Layer 11 of a small transformer language model trained on English Wikipedia (14 layers, counted from 0, width 96).
A neuron's activation on a vector x is SiLU(gate . x) times (in . x), where the dot is the dot product.

Input weights of the MLP neurons that the questions are about. A number n stands for n times 0.008.
n4 gate: 15 -7 -15 35 61 81 -6 -16 56 24 -55 -16 11 -22 33 -31 -11 14 -22 21 38 37 -41 26 16 17 -4 8 5 28 3 -11 46 -1 -32 27 -62 17 3 -42 -18 23 10 19 -49 12 -5 -6 40 -3 28 57 23 27 39 -6 -16 -52 -8 5 -17 -20 9 -18 -21 -38 10 47 54 11 -17 8 -17 -14 -1 2 25 -29 23 -4 28 4 18 4 5 44 -37 -4 72 -7 9 22 61 46 55 -39
n54 gate: -39 -17 0 -10 2 32 5 -25 54 -60 1 10 19 -8 22 -15 -5 -19 -9 -22 34 19 20 0 45 -4 -9 1 2 13 16 -40 -2 -28 6 -33 0 10 -20 -33 6 -72 34 2 -39 49 -14 47 -28 -20 1 -45 -2 21 -15 -35 -46 -31 17 22 -37 -10 -22 -45 6 -37 -7 31 31 -12 35 -16 -7 -2 17 6 9 -21 -39 -32 21 5 -11 -17 -40 -28 13 -44 54 27 -30 -11 25 -7 -2 10
n61 gate: -8 10 18 15 35 -5 -21 44 -13 8 -5 -7 -29 -17 -18 13 12 -28 -11 29 -2 -3 35 30 16 15 29 -23 -9 -1 12 30 -15 -18 -58 -47 4 -13 17 8 -22 5 -21 -2 -1 -40 15 22 -18 -23 -22 25 -42 -9 34 -20 44 44 -41 -22 19 4 22 12 -1 -20 41 15 -1 -3 15 -3 38 -33 7 -56 29 5 -6 28 15 -2 -10 -48 12 6 1 -20 -12 -7 -13 36 22 21 -3 9
n70 gate: 44 3 10 27 17 -1 23 -28 44 44 2 -19 20 -63 -25 -16 -8 37 10 27 18 -18 3 -10 13 36 13 2 -50 -47 -5 -17 -17 -16 -58 -22 -56 9 -8 -13 -13 8 -11 3 24 9 -21 9 5 -58 -5 -2 26 13 33 16 -23 21 -18 22 -14 20 29 -23 50 -20 -25 -34 -26 4 17 8 -28 -36 8 25 -18 12 -1 -4 23 -23 -27 38 -53 -38 -14 -10 -5 26 -15 13 -14 -1 1 -27
n75 gate: 30 23 31 -6 6 -13 14 -21 20 15 29 -8 -6 -11 -13 -22 3 -14 -16 -11 -9 13 42 20 -18 -10 61 -20 -27 -71 -17 -20 0 10 -6 41 18 29 0 47 -10 -22 -9 -8 34 -3 -54 28 6 9 -11 30 -37 14 -4 -4 -28 19 -1 22 14 -37 21 8 -17 -6 35 8 -24 55 10 12 5 -1 33 11 -4 -31 -22 -7 3 15 3 48 -12 6 -9 -5 31 -43 5 32 -23 23 -16 -2
n87 gate: 44 8 -7 7 5 26 -15 -12 -3 -32 12 34 -29 -20 -36 42 27 14 11 14 24 29 -21 -7 -15 42 54 17 -51 -2 4 43 -16 4 7 -25 -10 35 14 -13 -9 -11 -25 27 -23 41 0 17 -46 -8 -15 -43 19 0 21 17 -10 -36 22 -22 -2 4 -5 6 -1 -7 13 26 3 -5 18 28 -13 79 -36 10 -8 18 -1 -6 -15 17 -9 13 -53 39 -18 31 34 -13 9 8 36 28 -48 -34
n113 gate: -23 -27 7 27 -15 31 -23 37 20 -16 -30 0 -40 -21 3 5 13 3 0 29 -55 7 -26 17 -5 -10 -12 -44 17 16 8 -5 21 2 -20 8 -13 16 -12 46 14 5 -2 26 -20 0 -19 -3 19 -16 25 -3 7 -27 -13 1 7 21 -8 17 24 -28 23 13 -12 29 -56 67 18 16 -31 1 -15 -7 4 -8 47 3 -23 42 3 23 42 -44 22 -4 -8 10 -24 1 10 18 -28 0 9 -15
n135 gate: 35 17 16 20 14 -6 -41 25 15 -2 -9 -6 6 -2 20 24 24 23 -9 -10 16 -51 16 -27 -8 -7 7 -21 12 -5 -44 -4 -30 -1 -22 -13 -68 -58 -8 -89 4 -11 11 20 25 58 -17 18 -20 32 -16 -17 -60 -3 42 25 37 -9 15 17 -6 40 -1 -45 2 19 2 3 -12 -22 2 -54 -24 16 11 -4 -44 24 -8 -2 15 17 -35 -10 57 30 -46 -11 57 -23 -12 -1 -21 14 -3 -21
n175 gate: 10 22 -7 3 -53 3 21 -22 20 -17 17 -2 -6 5 -33 -6 -48 23 11 -9 -40 -65 18 -34 40 5 -15 24 25 32 -28 -4 14 -45 -20 -28 12 2 21 -20 3 -28 -5 1 -24 -3 -27 -8 5 -6 -11 -47 1 -12 -7 9 -30 21 9 -45 24 6 -40 4 -50 6 32 33 -33 -8 7 -1 12 61 -9 -1 33 19 -9 -45 -17 18 2 -1 4 9 12 -17 -37 -1 -38 14 -18 -21 -7 12
n213 gate: 26 26 -34 -22 -39 2 57 -51 16 -6 -38 -53 30 26 13 13 -38 19 -24 -3 -13 -8 3 1 -30 -29 36 24 -6 -23 34 5 -13 -4 17 64 -6 9 3 20 2 -57 3 5 -3 14 -1 -29 -2 30 -6 -31 -37 -22 3 -43 -35 -1 8 13 -16 -2 56 26 -50 15 6 -1 -7 63 21 -5 48 8 -21 -14 10 0 -2 -54 -19 21 -48 -68 -12 3 -39 37 32 12 -43 -10 39 0 -13 -19
n288 gate: 29 18 -25 20 26 6 14 -2 2 14 -23 29 -8 9 -13 29 -17 -10 -2 -6 -12 48 -19 -27 -69 -2 27 5 7 -28 0 -12 18 21 11 44 11 7 10 -20 -15 -10 7 -5 13 -11 -39 18 -13 2 11 -39 39 13 18 -5 -20 -14 -28 -45 33 38 11 -34 12 -8 -27 -11 19 -34 5 4 -11 7 -60 31 -55 13 0 -48 -44 24 -23 -10 -2 14 45 -49 57 23 21 1 -22 19 25 6
n4 in: -4 -22 -13 -10 -28 -23 45 9 -11 9 -21 4 -44 32 40 -29 -37 6 10 10 -40 -65 -2 -32 2 -11 11 21 -12 15 20 -56 -8 3 -83 17 -23 -15 38 -72 23 -14 4 20 -44 -25 -24 31 -31 -40 40 -4 0 5 14 -14 21 -21 -36 4 -3 1 11 -12 -59 -13 11 -16 2 26 50 -37 -3 -77 8 2 -32 -25 21 18 -1 -3 -31 27 -3 6 -25 -3 81 -31 26 16 8 26 -28 24
n54 in: -7 5 -7 7 -25 -8 2 39 -59 -17 46 14 -13 84 -3 20 10 25 3 33 30 -48 25 6 -5 9 43 -21 19 15 -2 60 8 -11 -2 7 -8 16 -4 -7 6 -24 -18 -36 8 -24 16 16 -18 -59 -21 -7 -33 -32 -60 -30 4 40 -26 7 -11 23 -14 -33 30 43 9 -25 29 17 4 19 63 -46 -4 -40 -2 2 11 17 -13 -6 -30 8 -11 5 22 -27 32 30 35 54 -3 2 3 -50
n61 in: -44 -33 -22 -46 -4 5 -1 -54 -23 -32 -5 -10 4 13 38 -5 -15 -41 4 1 3 23 21 8 10 4 -37 -4 -15 -33 21 -11 5 -41 -20 -36 -3 -19 -8 9 5 -12 10 28 -6 -7 19 13 11 -25 1 13 22 23 28 16 -37 -33 -1 -6 -1 -3 47 -17 17 -11 -82 7 8 10 4 4 9 1 31 28 17 -9 17 -26 18 -12 40 49 21 -9 11 32 -4 41 -59 4 12 1 10 11
n70 in: -15 10 -16 -18 16 -16 23 2 -17 -2 2 -11 -30 16 52 15 10 -11 19 17 -19 -21 2 2 -15 -7 -16 -16 -3 -17 -28 -6 -23 23 -5 16 26 38 -19 -40 14 -15 -52 22 25 8 36 39 -6 48 -15 -72 19 -41 9 -24 -16 -40 33 -13 -3 27 12 30 32 -15 -18 -74 8 40 44 73 22 -4 -18 2 25 -11 12 -4 -2 15 -1 45 -21 2 5 8 26 -6 -19 -6 14 37 -8 -18
n75 in: 23 15 -7 1 -9 -23 -20 -6 14 12 42 -17 -5 -45 -20 -18 30 13 18 -17 -14 33 -1 10 7 -10 25 -29 -3 -14 10 33 43 31 15 10 -26 -33 2 -5 13 -24 -3 -12 17 -5 -16 -11 2 31 27 35 24 18 4 -14 21 22 -34 -8 64 -16 8 -5 -7 -39 -6 39 -33 -3 28 19 10 26 -39 -15 -9 -15 5 44 -18 19 27 54 18 -14 2 8 -1 -8 -1 -17 14 9 -39 38
n87 in: 59 -5 43 31 -28 14 -12 29 -19 -5 -28 -39 51 -94 35 -12 -17 32 16 30 -52 42 -14 69 38 35 15 -20 7 -21 -14 19 16 1 -22 2 18 1 -17 38 -2 -36 -34 7 -2 12 -1 25 -21 -9 -41 -9 -1 9 54 24 -40 7 -1 -34 52 -17 -15 5 -48 19 33 32 56 1 -4 23 -37 23 -13 -5 -6 30 -7 20 25 -1 36 -20 -69 44 -1 80 43 -35 12 2 12 27 20 0
n113 in: 13 -29 47 6 -10 -17 -26 15 55 -42 18 15 -16 -11 -17 -20 -10 -15 -27 -1 14 10 -7 0 -11 7 -25 -17 -3 -36 -4 -1 -10 12 -33 -30 -20 -13 12 1 1 14 2 27 16 4 36 3 9 -19 40 18 19 -14 -3 16 -25 -3 -15 15 16 -22 50 -15 17 -9 -1 2 0 -9 -22 -7 35 38 -38 -38 30 -4 -49 6 -18 -11 -3 -49 -41 -21 5 -10 -3 1 -25 -21 -26 9 27 8
n135 in: 3 -5 -8 -25 25 19 14 16 -1 18 1 6 -31 -22 -4 -8 14 -10 -20 1 11 -8 -4 46 -17 39 -31 12 24 -59 6 -4 -12 18 15 24 -8 -47 -7 14 -42 8 21 -1 60 49 -3 -28 -62 9 -7 1 -13 -25 2 8 -8 -16 -8 36 -10 55 -21 0 -44 5 16 -1 10 17 -20 4 14 14 -7 -37 -5 -1 13 -56 -16 -8 12 16 22 -7 -11 -58 55 -60 39 -8 -11 17 -28 -3
n175 in: -37 8 -15 8 0 -5 -35 35 25 26 1 29 3 5 -23 -16 11 -12 -21 -15 -74 -1 67 39 -21 2 50 32 3 29 5 6 16 1 7 -12 12 -18 26 -3 -5 -26 14 -1 49 -42 -10 22 27 -38 -22 42 14 -2 -13 52 -9 26 2 -15 -21 -13 -42 -1 0 17 -10 -64 -16 4 -28 -2 13 20 17 -14 -2 28 -3 -2 9 3 44 -24 4 -9 2 40 0 -36 39 15 -33 -19 -49 3
n213 in: 17 9 35 0 11 8 4 51 -66 22 -10 35 -10 -31 -3 -23 22 -4 55 5 12 -21 -30 7 60 23 -18 -18 3 21 8 20 -16 24 53 31 -34 -30 -48 14 37 -30 -31 14 3 -23 -17 36 15 -11 71 22 -2 22 -46 -18 3 22 16 22 2 -5 -27 -40 -6 -31 6 -91 0 -23 -18 -16 -2 13 -25 -35 24 -32 -46 28 58 11 -13 -15 -39 22 -5 -8 -15 -72 -2 47 -15 53 15 -19
n288 in: -18 -20 65 -32 -15 11 5 -33 -2 76 -19 38 -5 -12 -16 23 -6 -23 20 9 -15 29 0 8 1 46 -29 5 49 33 29 -11 4 5 -32 -27 -8 28 19 -1 -19 27 -42 7 7 28 -6 -2 -12 -4 14 2 -27 -59 37 -13 -24 40 25 17 -15 17 25 10 -19 39 -3 -33 -26 -8 -9 11 -30 38 -35 -28 8 22 22 -14 13 -29 -15 14 -29 -34 8 -41 -26 6 23 36 -5 -31 -12 -29

Each question shows a token from some text and the vector x that enters the MLP there. A number n stands for n times 0.055.

" as": 3 12 -3 -30 7 -3 10 -11 -1 4 -7 -11 3 -1 -4 -24 -19 8 37 6 -6 -24 2 -6 -8 -29 -23 -14 5 -20 -2 0 0 -20 -10 6 -5 17 -29 11 -24 8 -2 -41 -11 -21 -6 8 6 -11 -3 18 18 14 -16 -5 2 2 21 -8 -19 6 8 -15 -2 2 -57 2 -10 8 -14 -18 -35 -2 18 38 2 -42 31 28 -27 9 -33 -28 29 12 -4 -14 21 8 10 6 13 2 -31 4
The neuron with the highest activation: n4

" Gu": 13 -7 -16 9 -6 -8 -16 0 -23 -1 -45 16 7 5 23 -21 -26 11 11 0 27 -6 4 -2 25 -30 -22 -17 1 0 8 -21 -2 13 -3 13 4 -23 6 44 -12 -20 1 -3 16 -47 3 -9 -18 -5 -28 -20 -5 -52 -4 -27 15 10 -15 -18 22 19 13 -17 -25 -2 -3 2 17 -9 -22 -14 -27 -28 20 -20 -17 15 -10 -5 14 -53 -12 2 -23 -12 28 1 18 7 -18 25 4 -14 7 4
Which neuron fires most, and how strongly? n61, at about 1.5

"iving": 2 -4 2 -9 11 14 1 -26 0 20 5 26 -12 -1 -2 -10 -2 3 -14 7 0 -9 0 -16 7 9 4 -12 5 -2 -21 -1 0 -19 5 14 2 15 -4 2 -16 17 13 0 5 -31 0 14 3 27 -23 -5 6 -14 -2 3 -9 -8 -8 14 -16 -10 -18 19 -46 -4 -64 -3 12 -10 0 2 -56 3 -14 41 7 -12 15 -9 20 22 28 2 -13 19 10 8 5 10 15 1 0 -21 5 -8
Which neuron fires most, and how strongly? n288, at about 2.5

" |": 7 -10 1 -32 22 0 -10 -19 5 0 15 -15 -13 -13 -10 -16 -24 -13 -2 -14 11 -8 -5 2 -5 -3 -1 -60 -5 3 6 -6 -9 5 -5 1 -1 -2 -15 2 6 6 2 -14 -8 -32 -12 11 -3 -16 -21 3 -30 -1 -7 -6 -6 -14 1 -2 -16 -9 4 2 -33 15 -55 11 12 3 -4 -8 -40 5 -9 15 12 -43 -9 14 -12 -9 0 12 -25 12 14 -6 -15 -1 37 -17 6 0 -6 0
Which two neurons fire most, strongest first? n75, n175

"mor": -18 6 -3 6 4 1 -1 6 -3 18 -24 20 -7 30 -12 9 -2 28 0 28 5 -3 -7 -32 -21 19 12 -15 13 -43 -3 4 14 -25 20 -18 56 3 -21 30 -16 -1 9 2 -9 -36 -10 -10 -13 13 -2 20 10 -3 -14 -4 -26 27 6 -26 6 0 -24 -22 19 15 -27 8 -5 -17 -6 11 -54 -15 -2 5 4 -9 35 15 20 12 -10 -19 4 37 10 -12 -5 1 -29 3 4 -5 -13 -3
The neuron with the highest activation: n4

"s": -5 22 -6 -12 7 -18 -15 12 0 4 36 25 5 2 7 3 -1 -16 -20 21 -4 2 20 -3 2 29 -24 -22 12 -10 -26 -11 5 -31 10 -4 -10 -7 -21 6 -25 -6 20 -6 11 -1 7 18 4 23 -21 -6 0 -23 -6 5 -22 -8 20 8 -13 2 7 1 9 52 -47 -13 -5 5 -10 -8 -60 8 14 43 28 -1 0 -5 -2 -5 11 -8 17 24 5 -11 -6 7 -1 5 -3 16 -18 -5
Which two neurons fire most, strongest first? n135, n4

"1": 32 -24 6 16 17 -15 -14 4 -20 -30 -2 -6 6 -9 -12 -1 -39 8 24 8 -15 0 10 8 -9 -1 -35 -38 2 -11 13 0 11 -2 9 15 3 5 -1 12 -3 15 28 -27 -2 -8 9 22 4 -1 -10 -14 13 -3 -17 14 -22 39 20 -4 15 6 -4 28 -17 5 -46 -16 17 25 25 15 22 3 4 -29 -18 -15 -26 13 23 4 -41 7 18 7 -4 25 -28 14 31 -14 6 -28 -5 15
The neuron with the highest activation: n113

")": -16 -4 -12 -17 18 10 -5 -1 9 -9 1 -5 3 22 1 -33 9 7 -12 10 24 -5 12 15 15 -9 -28 -22 10 -1 5 -9 4 -30 -21 -19 8 11 16 -25 -24 27 14 -8 14 -44 0 -6 20 2 -22 -23 10 -41 15 19 -3 8 14 -2 -19 3 4 1 -43 31 -53 2 22 -4 -6 21 -13 -3 -6 23 17 18 24 -12 -1 -5 -13 8 1 30 19 11 -15 -14 36 -7 -12 18 -15 -8
The three highest activations, in order: n175, n213, n75

"ul": -16 0 7 -2 -14 -24 20 16 7 13 -16 0 -11 -7 2 2 0 -17 -7 14 -12 3 -18 -13 19 24 -12 -7 0 -23 -9 10 8 1 10 -33 26 -14 -2 14 -16 19 -4 -22 -18 -67 7 12 -23 0 -1 -6 -12 -2 -13 -5 -11 -3 -5 -10 -13 24 -11 1 1 -3 -16 -10 19 -9 -14 11 -59 -6 10 -19 -4 -19 -8 22 29 12 -2 5 -9 -8 4 -10 -16 -35 -19 39 13 11 -6 -12
The neuron with the highest activation: n61

" Length": 15 -4 -7 -4 -23 7 -4 11 -32 -23 2 22 38 35 -15 -53 -34 -7 9 -18 -11 -10 24 10 3 -15 -12 -39 8 -25 -17 1 10 -17 22 -9 15 6 -14 -8 5 26 7 -32 17 0 -8 23 12 -18 -3 8 3 35 -44 -5 -2 12 9 60 2 14 -26 15 -12 24 -31 7 9 -19 -21 -6 -5 23 7 27 -1 -1 2 -13 24 -39 -12 -3 3 29 6 -13 -3 18 7 2 -12 -19 -29 -1
Which two neurons fire most, strongest first? n54, n175

" ": 1 -26 -8 -22 19 -13 -17 9 21 1 -12 16 14 -9 -2 -15 -5 -3 6 39 -4 -14 6 13 -2 3 -9 -39 -10 1 -19 2 -9 -13 -18 14 21 32 -17 89 -26 8 11 -8 -30 -29 -21 18 -6 -3 1 3 14 -2 -2 4 -17 14 -10 -13 9 8 -11 -11 2 5 -29 -20 3 -19 -20 -6 -4 15 -11 -7 -9 -39 3 0 3 -17 -25 -7 -16 22 -2 -12 -2 1 -11 -19 7 7 -30 -2
Which neuron fires most, and how strongly? n113, at about 3.1

" with": 1 -2 13 -40 8 13 -25 -8 3 -12 5 19 0 1 -7 8 -11 16 6 6 -1 27 -21 -1 -6 -12 -3 -30 12 -7 -1 14 -3 -44 8 28 25 6 -8 7 -8 2 8 -19 -18 17 10 9 5 -8 -4 5 0 7 9 12 8 -13 2 11 -6 5 -6 -3 -30 8 -56 -3 13 -8 4 -1 -66 -1 21 18 -7 -7 -6 1 -15 12 6 6 9 12 -3 0 6 18 21 9 21 14 8 5
Which neuron fires most, and how strongly? n87, at about 1.8

"N": 5 26 23 -4 6 26 -7 23 2 12 -28 16 14 17 3 -7 6 34 -38 2 8 30 9 8 36 -22 -19 -5 14 -3 25 7 -4 3 17 -42 46 -7 -15 -5 38 28 8 -17 -1 16 -8 38 26 -12 -20 6 -3 13 -8 10 45 23 -6 -18 3 10 11 -21 4 -8 -9 -16 -16 15 35 -5 -15 7 38 -20 -4 18 -6 11 27 -54 54 -8 5 20 -25 -16 -16 -3 -2 -7 3 23 -10 34
The neuron with the highest activation: n61

" (": 1 -25 -3 -30 24 -7 -17 28 18 24 -4 10 0 14 3 -43 -4 -1 24 24 -4 -17 10 5 -7 12 -6 -30 36 -1 -18 7 8 -19 14 11 15 1 18 0 6 12 18 -1 -10 -67 -11 -2 34 9 -27 -2 15 -18 19 19 15 22 10 -8 23 -2 37 -7 5 -12 -18 -31 -12 7 17 8 7 -14 -17 0 -10 -7 3 -3 -32 -36 -16 23 -3 5 -2 9 -11 12 20 -16 -10 32 -13 -6
Which neuron fires most, and how strongly? n70, at about 2.3

"3": 22 7 31 19 -22 6 -26 16 -17 -22 -8 30 21 33 -5 -13 3 -19 5 -26 -14 15 -3 -12 31 29 -34 -27 -5 -4 20 -13 39 15 -20 -21 43 28 -29 -4 3 21 9 15 8 -6 24 10 11 -16 1 -16 14 2 4 -11 4 -4 -18 -9 11 27 -26 -22 -14 12 -24 -3 3 12 -16 39 14 4 4 -16 -11 0 -16 -9 -13 14 -41 16 -38 7 -24 6 15 -9 49 0 12 -8 14 18
The three highest activations, in order: n87, n288, n54

"0": 21 -12 -16 7 -12 -20 -15 11 15 -4 -16 15 18 -8 5 -10 1 -18 24 -9 -8 44 -5 -10 20 12 3 -23 30 13 5 -22 12 16 -21 23 7 17 0 13 -29 36 20 -18 -12 -22 21 37 6 -22 -9 -20 33 -47 -5 8 36 35 -19 2 12 36 -8 1 -4 -2 -48 2 1 33 -26 2 7 -10 -10 3 3 16 -17 9 -19 -6 -48 -1 -10 10 -6 16 -5 24 12 -13 -2 -21 -17 20
Which two neurons fire most, strongest first? n288, n113

" stated": 19 10 -3 -19 12 29 -6 -4 -9 -17 10 -13 11 6 -8 -7 -28 21 16 9 0 4 7 1 26 15 -7 -29 -8 -22 -14 16 -10 -48 -4 -11 9 -8 -20 11 -8 24 -3 -25 23 -5 -4 5 1 -45 -4 -14 13 -13 5 -7 -6 -26 4 -18 -11 15 -27 -22 -41 10 -58 -7 26 24 -20 -5 -23 6 -4 58 -9 -16 1 6 -25 22 1 -3 -15 -9 0 3 1 8 9 5 11 19 -28 13
Which neuron fires most, and how strongly? n87, at about 7.9

" have": 12 -13 2 -41 30 26 -28 -3 -32 -16 -4 6 -5 2 4 -13 -13 5 14 39 9 -7 6 -26 12 -3 -28 -28 -8 10 21 19 7 -72 -13 9 -2 23 7 10 10 -21 9 10 -17 -4 1 11 -4 -23 -4 -5 -19 23 -9 -20 6 -35 6 -1 -35 -2 -2 -4 0 24 -19 0 11 -5 -19 -10 -30 14 13 31 10 -32 -1 -12 13 15 15 -2 30 16 21 -4 3 -31 34 -1 48 1 -37 -8
The neuron with the highest activation: n4

"9": 21 0 -3 -7 3 -23 -33 15 -12 -25 -8 23 23 17 -16 -31 -23 6 16 18 -25 12 14 -7 22 5 3 -52 13 -8 -16 -22 -7 1 -17 18 26 14 -4 7 -11 10 32 -18 -4 -14 -31 17 -1 3 9 11 15 -9 0 7 -39 28 16 6 -14 17 3 12 -23 -13 -38 -21 -16 23 9 17 -12 -25 3 -23 -44 -24 -18 -3 -19 0 -30 -10 26 15 18 0 7 22 30 -16 0 -4 -15 0
The neuron with the highest activation: n61

" they": -1 -13 7 -15 23 -10 -16 5 -29 -30 -15 14 -17 1 9 7 -10 5 1 30 -8 -4 12 -33 0 -7 -19 -31 -11 7 -9 -19 10 -70 -40 -11 -21 21 -2 -14 -13 -29 7 -1 3 -5 5 12 11 -42 -10 -4 -4 18 -4 4 -6 -19 4 -2 -16 -13 -9 4 2 39 -38 3 -11 6 -2 -17 -47 -22 10 14 27 -19 -22 -3 11 -10 13 -14 0 22 -7 -3 9 -11 18 9 22 -6 -36 -4
The three highest activations, in order: n4, n54, n61

" date": 21 -2 -4 -6 14 4 -19 12 -2 -26 -19 14 9 -4 0 -23 -23 -16 22 1 -15 -46 3 -4 -5 -9 -24 -15 -2 -16 -22 15 8 -17 44 -42 16 -15 -28 3 -20 17 -1 -13 -2 -20 20 -2 -13 12 -36 4 24 8 -7 -16 8 1 20 34 22 6 -23 26 -3 16 -49 -3 -18 21 4 -3 -21 26 11 40 -12 -6 4 -27 24 -16 7 -23 -38 2 24 10 -12 -7 1 12 -16 -24 -6 -16
Which two neurons fire most, strongest first? n175, n75

"′": 32 8 23 -11 -17 0 -26 -5 -2 -3 -16 19 -1 50 7 -50 -12 23 9 -33 -17 11 18 -25 33 -17 -1 -33 6 -8 1 -9 -3 37 0 -9 27 21 -22 2 7 28 -22 -9 -22 -6 8 -1 36 0 -11 3 13 -6 -19 -9 6 18 -8 -44 -1 33 18 -18 -18 -8 -30 10 4 -10 -4 3 9 17 17 -3 3 29 -14 12 34 -20 8 4 -45 0 -4 21 6 -21 43 22 0 5 2 26
The neuron with the highest activation: n175

" marriage": -6 8 -9 -12 27 -26 2 11 11 -15 -15 32 2 -3 -6 -26 -3 -5 -7 11 16 -3 2 -4 4 21 -19 -36 7 -5 -8 -3 -12 -4 29 1 7 -13 -20 1 -3 2 28 2 12 17 36 -2 -32 -2 -32 -2 -15 -14 -8 -29 -17 9 19 26 1 10 -30 19 -39 11 -43 1 1 2 2 -16 -39 34 -2 20 -17 9 -4 -25 9 -13 11 2 0 -4 33 -8 25 -44 3 8 -31 12 -12 -28
The neuron with the highest activation: n135

" Val": 13 -22 -8 -21 10 6 10 -29 23 12 -24 -5 3 16 12 3 -12 3 19 16 4 17 6 -9 66 -27 -15 -9 -12 -9 -17 -22 12 13 29 -26 4 -19 -8 15 -3 0 7 -19 -17 -51 43 11 20 5 2 5 -15 10 -9 -17 3 16 7 2 -11 11 -16 4 18 1 -9 -8 18 -19 -38 -34 -13 -28 -5 23 -15 -7 -5 55 -4 -33 16 15 5 -11 27 0 15 33 18 41 -11 2 3 -8
The neuron with the highest activation: n54

"ad": -11 13 -7 -17 14 -4 17 -17 22 -9 -2 18 1 -8 5 25 -10 0 25 -6 1 17 -10 -22 -18 -33 3 -27 29 10 -15 -2 15 -37 16 15 24 5 -11 51 -28 21 1 -11 35 -49 -18 24 21 -6 14 -3 14 -14 4 -9 10 21 9 21 15 13 10 -7 24 29 -17 5 -7 3 18 42 18 -29 20 3 -17 -25 3 11 13 -6 0 -9 -14 25 17 -16 15 -6 -18 11 24 -31 -21 -12
Which neuron fires most, and how strongly? n288, at about 1.3

"-": 11 -9 -12 -42 39 -23 -3 -3 0 -3 15 -22 -12 2 1 -11 -26 8 23 29 10 3 3 -20 -6 -23 19 -4 25 -22 -3 -3 4 -16 5 13 31 9 -5 37 -11 -14 32 40 -2 -15 17 19 6 32 -26 13 25 -41 -24 4 -34 8 -9 -5 32 -7 -2 -5 -3 12 -14 -17 -34 -25 18 0 -40 7 14 -7 -4 -26 26 14 2 -5 23 0 -12 -3 -3 25 2 -2 -30 -15 -6 -8 -9 -21
The neuron with the highest activation: n75

"==": 28 7 -10 -27 7 2 -44 -2 13 21 -1 46 5 17 -20 -31 -14 21 1 16 0 -9 16 -22 -26 -20 24 -30 -19 41 22 -8 -13 -12 -3 20 -25 6 -15 -12 -12 39 13 -2 -2 -38 -12 16 1 8 -7 -49 -17 6 8 -10 61 9 -21 37 14 -8 10 -5 11 5 -20 8 0 -22 21 -6 -4 21 -20 6 1 -20 19 12 -10 -10 -8 0 -5 -6 4 2 -22 10 39 2 15 9 -24 -15
The neuron with the highest activation: n288

" de": 16 -4 -2 -18 48 -1 18 23 29 -1 20 7 10 -25 17 -8 -24 32 42 2 9 -4 -27 -18 -16 -25 -7 -16 -8 -14 -9 -13 -4 16 15 4 32 14 -16 20 -27 2 11 10 2 -19 5 33 -13 -17 20 26 2 -8 8 -23 1 25 20 -7 33 1 -2 -20 5 32 -16 -13 -18 16 -2 -9 -48 -5 18 -15 -19 2 -12 10 24 8 6 8 -31 47 10 11 11 -16 -1 -6 20 -11 -34 18
The three highest activations, in order: n75, n87, n70

" on": -3 -4 10 -20 -15 6 -16 -8 11 -5 -19 7 -7 33 -40 6 -12 5 2 21 0 14 -15 10 8 -17 -2 -22 -10 -13 -15 20 -4 -20 10 25 17 -2 -8 -2 -4 15 -1 16 -24 17 -10 -4 10 -9 -20 -5 -10 -12 30 -1 -2 -14 -4 10 -6 -1 12 3 -26 11 -58 11 1 -8 8 8 -64 -12 11 10 -25 -20 -6 -20 4 6 23 -13 5 12 3 -18 14 9 9 -3 4 5 7 6
The neuron with the highest activation: n288

"/": -7 -30 -28 -16 25 7 -6 11 -12 -13 -13 20 -4 5 27 -28 8 -1 13 22 -5 -17 20 -5 13 4 16 -18 32 4 -8 1 10 -7 26 -5 -7 -15 21 23 -7 3 28 26 -8 -32 -7 56 30 8 5 -6 31 -37 -15 -15 -13 21 4 -14 25 -10 14 -12 -4 -11 -36 -42 -13 -13 8 6 -7 -36 -4 1 -1 -15 -33 20 -17 -36 -3 -23 -6 -24 7 26 19 -15 6 -20 -38 -10 4 6
The neuron with the highest activation: n113

"°": 28 9 26 -17 -6 -11 -6 -1 -7 -18 -15 -12 21 20 10 -24 0 15 4 -45 6 -2 31 -18 16 -13 -17 -40 7 -7 -5 -2 -14 26 24 4 15 -4 0 -5 -14 38 4 -2 -15 -17 9 11 27 -4 -1 -7 18 9 -23 5 -11 30 1 -21 -1 26 24 -23 -14 15 -48 -7 18 -38 5 -1 9 -14 19 3 -9 12 -20 -12 21 -8 10 6 -35 27 3 37 21 -34 34 22 -14 -23 -13 0
The neuron with the highest activation: n70

".": 13 7 -10 -25 5 2 1 8 8 -27 -6 -4 -13 7 -3 -9 -8 1 -20 0 -12 -4 5 16 -25 22 -3 -48 -7 4 0 -14 -28 -20 -20 14 -3 -11 -1 7 -24 17 5 -12 -12 -24 5 -7 -24 -28 -10 -29 -31 12 -6 -6 -1 -29 10 12 -12 -10 -16 -11 -9 6 -39 24 10 6 -9 -11 -41 -2 -10 7 17 -36 -14 0 -20 -12 -7 -18 -22 0 -3 -8 -8 -10 65 -10 -4 -3 -19 -13
The three highest activations, in order: n113, n54, n87

",": -1 13 -1 -8 5 12 9 4 1 2 23 -5 -12 11 -6 -3 0 11 -11 1 20 8 4 17 2 -2 -9 -15 17 -19 -13 -9 6 -15 -9 2 17 12 4 9 -28 2 8 -6 -10 -22 6 26 13 -14 -31 -23 -21 -32 -3 5 5 9 -4 23 -16 12 17 -6 12 7 -59 19 0 6 16 13 -41 -3 9 8 22 -3 4 -14 -33 6 3 13 1 -10 -11 16 -17 13 70 2 -14 9 -12 -11
Which two neurons fire most, strongest first? n70, n213

" Bay": 8 -10 5 3 -15 0 20 6 -13 26 -12 -15 -7 28 0 -37 -1 27 -25 -3 11 -17 15 12 23 12 -22 -3 -13 9 -20 -9 10 -9 -7 -4 17 17 -2 -2 -23 23 16 -5 -3 -43 3 -5 -12 1 -39 -14 -9 -48 -4 -7 13 5 -6 4 4 16 -7 16 -25 8 -29 -4 0 -1 8 -22 -56 -32 -1 7 7 10 -6 10 46 -17 -12 9 4 -10 -6 14 -7 -19 -23 -5 -18 -16 -26 -13
The three highest activations, in order: n75, n175, n213

"|": -12 -12 -12 -32 4 -3 -24 -11 -7 -19 20 -4 -11 -20 -9 -12 -30 -5 5 6 -7 -20 2 -9 4 -9 0 -60 -16 8 20 -5 -13 13 4 0 -8 -11 -29 -8 16 18 17 -12 -4 -9 7 -4 -15 -12 -20 6 -23 -9 4 -8 22 -5 4 9 -11 -8 -6 12 -16 15 -50 -5 2 5 6 -2 -42 14 -15 19 -1 -35 -5 9 -34 -21 2 19 -22 -5 15 -4 -16 10 29 -26 -14 -13 -7 -8
The neuron with the highest activation: n87